Layer 3 of a small transformer language model trained on English Wikipedia (8 layers, counted from 0, width 64).
Take only the direct path to the model's output, skipping the later layers: a vector added to the residual stream pushes a token's score in proportion to its dot product with that token's output vector.

Output vectors of the tokens that the questions are about. A number n stands for (n - 500) times 0.01.
"imes": 488 489 538 445 518 461 513 491 454 506 483 555 501 598 543 519 502 364 429 462 527 555 533 554 429 475 564 635 521 487 479 492 376 434 465 500 480 421 520 633 423 434 511 508 446 569 591 572 549 419 493 428 609 600 594 460 432 349 556 528 412 487 559 530
" album by": 673 531 424 469 490 578 498 655 406 522 478 511 485 615 516 514 534 435 369 466 605 574 488 427 278 460 528 618 409 530 464 567 463 566 483 499 429 507 322 653 314 534 545 398 373 661 609 617 582 422 303 409 561 564 556 499 515 464 478 572 355 407 619 604
" place": 465 492 532 595 556 497 522 554 426 626 456 528 475 473 442 524 504 442 469 475 555 439 503 563 544 483 470 594 490 503 387 415 481 457 543 522 461 441 421 589 410 560 425 524 405 501 585 604 548 509 435 530 501 603 532 486 468 429 571 497 470 459 515 520
" Stadium •": 722 572 360 648 608 598 416 921 354 615 322 406 244 698 582 755 371 329 180 379 525 732 684 630 234 423 700 685 253 253 300 565 296 369 493 712 501 470 294 796 246 393 656 411 495 933 663 696 684 391 348 345 652 646 763 294 274 386 570 399 272 311 516 662
"- Kingdom: Animalia": 534 464 532 583 542 569 399 615 422 575 425 473 423 555 534 564 504 413 407 475 599 612 526 598 398 621 549 675 181 530 389 464 315 593 332 559 449 516 390 511 422 461 636 468 515 745 539 636 606 429 412 473 562 576 686 427 472 458 419 446 312 343 512 630
", OF, ": 761 561 412 514 506 518 461 941 318 641 244 423 192 712 549 732 371 186 131 312 577 735 642 606 195 536 685 759 217 353 266 497 89 384 440 776 464 393 263 990 159 469 679 414 469 993 695 795 763 449 329 338 637 765 831 303 342 306 651 401 318 249 602 685
"01": 534 465 497 502 521 507 520 580 473 470 493 500 510 566 459 537 431 392 485 450 503 524 504 499 454 488 564 543 481 534 466 445 440 423 530 592 498 435 449 567 438 446 488 408 547 584 493 574 492 583 483 446 553 524 625 497 529 391 575 516 496 494 446 540
"es of": 592 497 363 555 528 490 565 578 462 503 457 643 442 580 438 508 500 470 461 460 473 448 478 541 385 487 454 579 532 497 439 547 403 482 474 520 452 362 478 602 414 543 549 498 462 623 597 543 487 519 524 403 563 547 537 469 498 469 498 475 534 477 514 536
" of C": 525 529 461 517 514 499 434 574 404 501 438 519 449 600 515 492 439 529 452 504 499 466 543 463 432 598 451 507 500 522 513 536 440 448 526 506 516 493 461 583 456 585 532 449 471 614 560 535 522 547 529 425 510 517 567 515 512 458 422 508 425 468 518 453
"s": 493 417 513 467 533 546 534 458 457 490 495 481 491 461 438 457 514 453 495 544 512 557 462 573 517 524 484 500 557 447 430 500 548 580 522 491 457 443 425 508 507 579 493 462 570 528 558 493 479 565 489 539 454 484 441 465 568 497 545 431 528 485 579 489
" qual": 653 489 395 520 514 437 456 594 447 564 452 506 408 538 543 592 487 440 473 452 509 552 589 504 482 502 512 506 476 501 392 519 412 476 520 545 551 436 395 607 465 473 610 507 503 567 561 606 489 503 419 448 521 590 478 530 519 371 543 527 442 391 526 465
" of which ": 521 481 488 440 426 519 616 585 419 559 459 518 416 695 592 520 454 368 321 480 352 604 651 517 355 495 571 597 357 407 473 564 324 403 545 534 501 474 395 692 309 561 583 438 497 593 585 612 566 512 435 503 493 694 503 447 471 402 578 638 429 355 507 601
",": 480 465 507 531 471 502 542 515 495 496 523 542 483 509 448 472 547 443 585 582 486 482 474 512 515 547 452 453 543 486 504 447 513 527 551 459 543 456 504 543 538 527 428 426 450 495 476 466 443 534 515 457 526 473 431 561 503 457 562 543 510 473 572 499
"ism.": 546 499 482 527 453 605 417 554 379 480 481 551 412 597 567 567 414 400 390 501 522 581 575 511 326 482 526 493 463 417 332 537 352 545 441 583 479 289 500 657 451 515 532 524 484 600 608 575 518 562 526 513 563 589 569 451 434 394 590 536 464 489 599 482
" (CET)": 504 559 510 507 695 512 460 748 413 652 451 505 420 599 575 706 573 311 303 449 534 673 394 682 459 491 566 625 320 467 396 518 224 410 468 554 530 336 278 610 350 573 551 461 491 804 493 637 612 393 347 450 682 462 654 545 372 379 428 588 361 322 432 625
" rugby union": 572 595 520 514 474 490 466 605 457 530 435 412 362 616 531 509 500 437 479 481 531 494 517 527 450 458 532 558 415 417 480 473 431 508 449 611 537 456 385 556 434 490 534 476 490 607 608 638 540 522 383 405 559 542 532 473 421 417 622 562 481 348 575 572
"rance": 596 611 555 467 477 481 499 569 315 525 420 403 440 469 504 502 505 421 416 491 538 498 416 580 492 501 562 586 449 484 439 443 435 434 522 552 442 548 520 716 395 429 447 466 450 661 609 577 558 489 454 461 523 658 532 486 408 439 542 494 481 429 656 532
"://": 547 495 534 506 529 637 505 621 583 591 356 344 448 721 624 692 389 384 423 477 423 459 447 607 239 432 581 540 401 521 383 604 470 469 413 440 399 432 441 716 249 692 694 473 574 707 641 644 645 547 299 339 529 575 596 511 419 455 447 459 353 329 411 585
"ire": 537 507 467 517 499 483 462 511 461 574 401 500 489 499 532 486 459 458 477 491 623 449 531 510 475 496 536 488 466 502 459 436 495 493 560 482 429 487 594 634 434 442 552 515 465 590 603 536 493 475 474 479 498 544 488 461 444 425 520 550 528 471 568 491
"- Succeeded by:": 483 572 496 525 557 441 392 630 424 605 444 572 418 583 526 528 498 395 387 472 509 655 591 662 278 518 531 653 261 516 395 551 556 453 427 505 389 394 282 667 361 498 532 491 441 707 533 667 618 479 453 397 531 551 468 474 468 516 535 434 440 515 602 550
" coordinates": 549 372 526 533 563 556 468 636 435 595 408 524 509 643 495 549 480 434 391 465 584 566 419 597 390 495 513 598 449 544 402 524 350 486 509 498 410 454 467 573 321 521 537 461 550 608 559 594 629 481 472 470 534 529 562 486 465 482 466 393 434 360 479 648
" appearance": 468 494 559 511 514 474 512 541 398 600 420 477 489 514 513 525 475 359 426 453 596 444 527 534 429 392 493 621 491 494 419 495 515 570 546 535 485 416 461 586 434 529 496 505 426 523 580 594 539 411 415 522 516 549 594 481 471 455 596 541 452 451 588 560
"ivate": 599 560 444 528 416 545 574 556 423 488 482 425 470 542 571 600 505 410 371 454 515 597 655 567 398 342 536 578 441 426 431 424 450 460 430 588 515 377 520 635 294 462 486 384 574 620 624 613 543 513 547 382 537 570 584 511 461 367 537 546 499 438 549 513
"°W": 680 514 590 523 481 533 521 565 438 547 377 555 467 593 522 591 552 354 301 394 423 624 560 596 418 480 586 684 412 537 425 518 340 544 515 490 397 394 496 607 361 468 510 368 511 595 487 600 608 469 381 586 559 552 507 403 503 475 513 521 497 362 539 481
" others.": 602 479 471 574 546 436 522 585 389 554 386 492 408 694 527 533 421 323 411 500 349 700 383 558 368 555 569 556 420 409 451 491 398 486 447 490 454 411 436 720 414 608 554 496 445 501 613 606 569 500 563 405 602 638 624 389 473 366 569 484 462 490 598 526
"- Producer": 527 604 516 550 411 561 429 604 433 539 480 454 380 590 524 516 445 363 343 468 538 576 597 572 348 491 567 702 418 465 411 523 482 545 372 530 400 458 479 670 526 533 591 377 542 704 536 659 580 435 278 445 500 490 555 511 454 478 540 475 349 452 547 563
"roke": 569 534 518 610 483 485 522 535 361 595 361 486 419 579 588 593 482 502 325 558 441 636 434 615 465 463 559 589 455 466 435 495 424 452 517 524 519 449 402 657 378 487 558 498 495 622 525 617 592 464 392 426 450 541 547 437 419 408 551 470 422 447 586 564
"erial": 580 592 464 516 459 423 468 603 450 563 454 481 374 501 590 521 455 413 461 424 535 531 516 582 437 409 544 590 513 544 440 555 370 465 517 412 466 561 400 584 362 483 558 475 475 618 502 616 587 601 439 446 515 558 643 464 411 403 545 482 464 459 547 586
"-con": 585 516 525 465 510 511 450 656 417 587 451 388 486 711 533 548 410 409 286 384 634 546 599 622 345 533 494 526 411 535 422 606 311 437 466 500 457 396 359 516 530 526 618 488 488 663 573 594 494 411 407 436 512 589 562 504 515 519 546 525 502 404 530 522
" on": 442 524 501 473 507 474 516 533 488 550 492 543 531 476 420 496 527 467 456 493 480 476 538 468 461 511 438 539 530 502 485 494 561 507 558 460 476 446 480 583 460 561 467 476 471 498 564 515 531 495 491 488 519 513 532 494 503 443 523 512 540 406 575 521

Each question shows what one neuron of this layer's MLP adds at an activation of 1. A number n stands for (n - 500) times 0.0017.

n227: 354 390 475 496 535 541 589 380 456 551 511 626 371 428 489 495 599 656 497 423 596 682 472 315 476 557 486 629 342 568 470 450 501 672 436 549 319 533 598 427 318 661 427 471 518 625 600 522 624 601 609 550 477 557 330 405 343 577 287 591 433 597 475 595
Which of these tokens does it push down most? "-con"

n226: 365 481 451 541 489 567 507 424 408 543 384 516 414 480 525 296 485 525 489 525 625 389 354 398 445 543 485 617 423 475 541 624 468 505 524 481 422 544 582 634 572 757 451 474 675 309 595 523 601 469 493 482 449 433 579 525 512 571 565 573 579 486 397 295
Which of these tokens does it push down most? " Stadium •"

n24: 454 700 302 368 414 420 507 265 550 499 620 533 482 612 592 531 522 498 335 600 601 453 590 540 670 346 613 648 317 573 537 357 441 406 539 427 346 496 558 499 435 525 560 502 376 645 500 696 590 619 555 576 474 413 523 502 413 580 414 378 489 506 462 581
Which of these tokens does it push down most? ","

n252: 319 530 573 516 569 450 584 570 504 583 459 530 612 423 549 535 610 562 385 450 492 373 419 617 526 370 488 578 433 394 495 402 418 498 554 507 384 424 475 593 700 608 392 587 537 401 462 596 563 448 465 629 443 479 430 733 403 491 467 501 466 469 549 565
Which two tokens does it push up most, strongest first? " (CET)", " place"

n3: 422 516 480 447 558 600 481 566 605 369 360 636 451 490 575 465 613 373 403 358 425 526 476 528 297 501 342 585 573 624 539 416 490 470 422 691 485 424 438 532 480 715 386 501 589 595 393 548 615 398 611 501 350 424 460 708 515 423 617 442 526 488 572 512
Which of these tokens does it push down most? "ire"

n2: 693 629 406 667 478 346 551 505 385 370 476 433 552 600 458 516 547 253 508 379 510 730 588 545 577 440 739 596 551 702 249 321 468 427 545 486 369 282 435 453 424 595 490 548 502 344 316 708 498 396 526 385 485 688 671 532 503 517 633 478 501 438 540 626
Which of these tokens does it push up most? ", OF, "

n175: 540 336 480 536 383 474 458 484 580 433 631 593 537 543 637 329 480 449 549 599 700 484 354 552 287 541 554 621 556 444 609 561 356 555 404 471 441 613 511 451 465 537 376 613 415 593 529 595 561 482 415 549 391 359 528 483 574 493 485 616 459 559 615 433
Which of these tokens does it push up most? " album by"

n66: 404 471 492 614 559 531 537 465 528 506 415 480 586 538 578 382 614 237 552 522 349 655 466 491 516 476 394 443 479 440 422 631 522 476 350 494 551 398 525 440 691 435 886 602 402 537 483 443 455 571 317 575 645 552 560 505 478 455 485 500 583 532 460 472
Which of these tokens does it push down most? "rance"

n231: 422 458 478 443 628 494 475 592 726 501 391 639 512 451 532 413 501 471 362 511 334 465 238 483 533 623 761 680 511 543 466 354 502 415 534 469 447 596 624 510 734 509 361 413 475 245 502 523 548 453 578 279 545 608 564 424 383 523 674 424 560 622 491 341
Which of these tokens does it push up most? " others."

n16: 604 549 494 420 490 459 481 586 489 501 434 516 550 567 487 215 585 465 494 517 383 531 395 592 532 637 406 406 495 538 593 434 579 592 642 578 480 521 345 390 595 488 653 531 454 373 515 469 502 565 540 542 245 427 579 431 589 548 614 577 465 425 460 536
Which of these tokens does it push up most? "s"

n65: 615 504 362 521 411 459 432 607 526 409 587 586 513 470 635 608 499 612 426 403 614 508 410 561 535 578 395 431 651 372 620 539 446 561 492 589 359 442 436 472 724 459 485 475 604 477 544 391 748 633 494 491 265 407 598 509 514 527 431 496 576 502 353 519
Which of these tokens does it push down most? " of which "

n241: 487 519 609 389 645 503 317 441 408 650 632 523 549 512 673 608 344 508 466 550 416 502 533 473 321 423 489 714 520 590 452 433 472 541 442 531 389 597 420 368 520 449 406 557 434 651 488 438 522 519 538 617 614 492 473 443 582 472 458 295 650 560 555 327
Which of these tokens does it push up most? "- Succeeded by:"

n215: 607 553 406 543 518 459 462 343 598 425 494 386 644 594 491 571 427 515 246 421 573 430 689 479 548 437 305 459 471 406 724 524 456 602 462 425 521 418 537 667 533 429 577 525 540 443 571 604 510 541 471 462 388 436 602 596 459 455 384 594 550 456 344 500
Which of these tokens does it push up most? "ivate"

n22: 569 391 542 510 526 556 408 470 422 580 625 401 526 649 584 396 348 589 430 404 630 557 356 564 451 586 459 553 452 643 494 447 420 482 580 363 325 364 411 643 467 471 492 612 536 473 561 564 636 606 603 556 450 446 385 517 375 564 462 468 560 409 260 630
Which of these tokens does it push up most? " coordinates"

n84: 341 680 403 592 395 586 459 322 451 609 468 522 557 475 608 551 427 453 428 785 574 520 412 411 480 449 568 571 388 609 366 519 476 510 407 416 416 557 515 667 789 450 603 473 368 558 593 470 384 551 526 408 476 550 557 552 624 466 475 505 401 441 467 248
Which of these tokens does it push up most? "- Producer"

n168: 431 460 481 455 589 551 670 306 351 517 429 505 547 733 592 664 522 505 663 467 455 464 576 407 440 447 591 306 737 555 308 470 664 644 537 380 407 529 480 523 347 426 474 435 544 641 633 538 565 608 468 687 459 459 509 516 365 467 391 350 401 390 426 575
Which two tokens does it push up most, strongest first? "://", " coordinates"

n110: 514 446 572 516 413 616 417 677 478 375 484 421 511 457 484 562 631 441 567 442 445 353 421 463 518 543 536 576 517 422 484 266 593 555 438 561 476 573 403 594 582 518 460 389 410 120 462 647 480 483 637 483 434 486 579 536 602 556 402 479 628 520 547 647
Which of these tokens does it push down most? " Stadium •"

n10: 503 670 475 481 481 662 360 466 223 613 398 540 449 593 432 471 511 487 504 552 633 494 368 491 430 393 392 505 509 429 488 491 497 552 570 434 608 503 585 571 645 512 392 367 642 568 510 534 547 619 583 465 490 379 487 601 463 491 579 486 524 457 471 392
Which of these tokens does it push down most? " of which "

n71: 449 429 497 589 461 561 391 371 480 475 447 593 348 298 497 450 621 669 454 373 509 625 401 479 358 555 563 539 594 533 708 533 478 471 393 555 562 477 593 524 400 602 419 339 543 467 521 612 612 580 494 519 663 456 476 343 480 598 359 470 532 604 584 433
Which of these tokens does it push down most? "-con"

n201: 423 300 423 512 431 522 514 538 497 419 576 520 440 588 446 445 398 369 528 577 450 294 384 559 413 494 519 498 474 383 323 474 476 645 527 505 400 506 484 637 680 612 433 528 538 619 565 409 465 634 590 570 587 736 639 612 427 504 482 614 558 398 577 358
Which of these tokens does it push up most? "ism."

n202: 524 578 456 457 503 514 407 601 493 651 647 592 460 475 467 433 391 599 437 611 561 133 588 650 468 635 430 536 445 465 373 586 613 600 543 277 358 444 504 440 520 339 652 608 511 387 527 470 523 405 590 687 567 471 406 490 451 424 438 529 626 581 587 275
Which of these tokens does it push up most? "ire"

n194: 342 683 636 466 502 363 427 386 468 476 662 505 586 462 414 469 539 441 573 511 573 465 549 450 539 211 519 664 496 276 524 352 675 504 599 645 436 401 348 528 494 614 493 635 495 544 620 625 488 412 447 459 523 444 504 394 580 429 624 623 509 458 636 431
Which of these tokens does it push up most? " appearance"

n69: 523 492 545 539 651 321 861 388 430 411 543 588 704 485 615 530 555 419 530 514 503 578 607 598 401 123 792 664 427 460 636 370 483 468 653 626 538 279 559 580 292 681 287 519 369 233 485 652 436 421 664 451 392 531 455 538 313 262 703 640 561 473 392 429
Which of these tokens does it push up most? "ivate"

n172: 485 465 496 424 568 551 606 511 641 497 538 492 422 488 638 462 719 346 467 487 448 549 501 492 540 332 533 450 553 580 502 377 672 529 482 402 364 231 348 451 524 891 597 490 535 512 335 545 468 280 740 480 543 585 674 782 422 305 437 370 560 554 488 365
Which of these tokens does it push up most? " (CET)"

n107: 493 400 405 447 531 585 521 578 599 546 597 559 569 438 657 455 500 622 445 350 549 364 350 401 643 544 539 438 643 457 318 368 306 608 569 554 442 505 631 309 471 543 445 368 409 465 711 284 698 545 418 472 421 586 629 409 435 521 474 607 626 687 383 372
Which of these tokens does it push down most? "- Succeeded by:"

n14: 643 458 543 566 558 438 467 406 600 510 409 597 507 683 361 546 463 536 503 471 571 418 484 406 482 570 615 606 595 381 461 498 498 468 475 486 625 397 542 560 461 419 386 481 612 457 523 600 432 495 400 520 462 453 542 643 441 511 489 554 531 418 412 351
Which of these tokens does it push down most? "- Succeeded by:"

n237: 501 397 400 524 477 544 424 384 491 604 464 443 510 508 404 446 594 394 656 647 510 514 382 609 412 456 373 435 535 643 456 610 494 626 521 500 417 396 359 505 624 509 565 593 584 746 635 461 392 574 400 437 440 457 384 463 573 557 566 469 446 460 556 460
Which two tokens does it push up most, strongest first? "s", "://"

n185: 513 457 456 459 536 495 535 464 377 409 312 519 514 579 567 554 392 665 508 565 543 415 456 441 696 543 475 427 529 445 534 604 459 392 515 440 368 498 510 566 613 551 552 344 565 538 283 669 534 624 475 393 373 522 432 550 589 515 495 533 618 530 415 580
Which of these tokens does it push up most? " of C"

n7: 535 496 477 643 387 461 435 556 580 539 586 393 455 512 444 614 461 422 562 364 281 720 474 567 541 448 698 611 473 541 480 439 649 654 460 733 255 309 629 348 365 422 478 390 480 406 534 550 539 572 361 643 470 516 510 469 415 516 519 450 351 548 518 484
Which of these tokens does it push down most? " of C"

n166: 802 403 474 340 582 554 455 682 528 436 628 424 410 357 539 615 518 547 614 675 349 627 476 385 458 168 664 499 447 474 952 650 735 277 418 537 531 294 91 301 433 662 107 400 791 534 665 566 361 529 640 396 572 812 604 599 554 370 480 382 354 479 284 655
Which of these tokens does it push up most? " Stadium •"

n103: 445 499 490 503 476 420 597 626 490 478 728 514 393 419 447 462 447 453 502 394 522 575 618 476 431 470 545 606 479 596 530 386 406 463 372 526 617 338 520 387 538 512 543 490 439 549 565 540 464 480 482 478 388 552 584 592 471 386 744 515 545 589 480 537
Which of these tokens does it push up most? ", OF, "

n199: 536 527 340 482 457 402 366 489 482 635 556 721 250 643 297 607 224 433 494 455 369 461 431 589 438 381 463 604 437 638 600 414 658 618 497 510 317 493 508 567 487 519 527 501 533 443 727 482 719 425 542 469 414 638 344 526 543 521 492 561 473 728 564 397
Which of these tokens does it push up most? "- Succeeded by:"

n58: 438 635 379 489 528 441 469 391 409 512 603 584 371 695 472 658 390 292 490 672 392 555 497 551 623 483 563 447 539 665 473 645 445 531 510 316 512 465 510 582 529 386 476 458 397 593 614 458 542 584 455 489 430 560 511 284 338 523 492 537 486 484 556 370
Which two tokens does it push up most, strongest first? ", OF, ", " Stadium •"

n247: 483 668 790 363 335 537 570 462 276 557 463 454 431 509 514 624 482 467 533 463 493 728 581 398 546 496 510 600 338 517 544 553 587 591 375 504 695 397 521 432 427 545 406 496 600 445 645 476 562 512 590 532 247 509 358 606 366 543 593 400 398 302 546 524
Which of these tokens does it push down most? "es of"

n11: 463 520 482 506 427 548 402 550 512 536 494 555 536 552 446 478 517 568 562 790 610 645 401 408 561 411 571 583 558 406 612 636 629 443 532 629 409 441 525 592 615 482 464 423 525 487 405 456 278 369 590 366 428 369 467 569 460 420 383 397 610 558 415 339
Which of these tokens does it push up most? ","

n218: 373 403 531 482 659 670 533 612 456 531 551 586 430 369 402 617 410 427 449 574 486 523 532 518 507 536 623 471 329 379 269 349 456 431 544 531 427 346 619 597 536 483 507 507 388 674 611 537 326 694 589 601 426 511 567 563 442 493 447 518 691 492 487 458
Which of these tokens does it push down most? " album by"

n239: 674 564 321 317 513 321 343 712 602 623 550 418 398 392 623 523 663 477 568 628 445 460 558 535 598 558 467 389 460 467 455 228 620 603 492 529 591 522 289 337 431 376 668 672 635 496 632 536 417 421 289 445 666 656 446 428 593 335 599 558 527 470 458 308
Which of these tokens does it push up most? " qual"

n243: 491 626 426 747 504 619 638 655 461 649 357 516 492 648 646 307 508 370 478 477 388 481 279 427 549 422 413 557 364 463 338 614 597 566 740 355 201 441 635 787 390 554 455 494 456 435 566 457 584 616 472 624 463 233 453 650 390 496 312 727 596 342 616 466
Which of these tokens does it push up most? "://"

n191: 427 547 440 428 501 455 507 623 461 354 631 558 536 502 388 449 452 383 661 501 489 440 541 555 470 452 414 383 557 470 547 420 503 481 531 519 530 401 403 499 495 468 503 370 396 593 484 605 510 639 630 426 491 525 642 529 462 499 602 560 549 585 419 537
Which of these tokens does it push up most? "01"

n156: 519 666 543 287 543 509 464 530 476 407 516 479 574 489 446 591 575 491 586 340 554 588 479 632 512 543 480 549 427 589 399 455 460 476 581 584 575 625 497 450 404 375 533 633 377 410 501 537 426 360 407 648 592 472 398 497 520 598 492 479 268 576 483 569
Which two tokens does it push up most, strongest first? " (CET)", "- Kingdom: Animalia"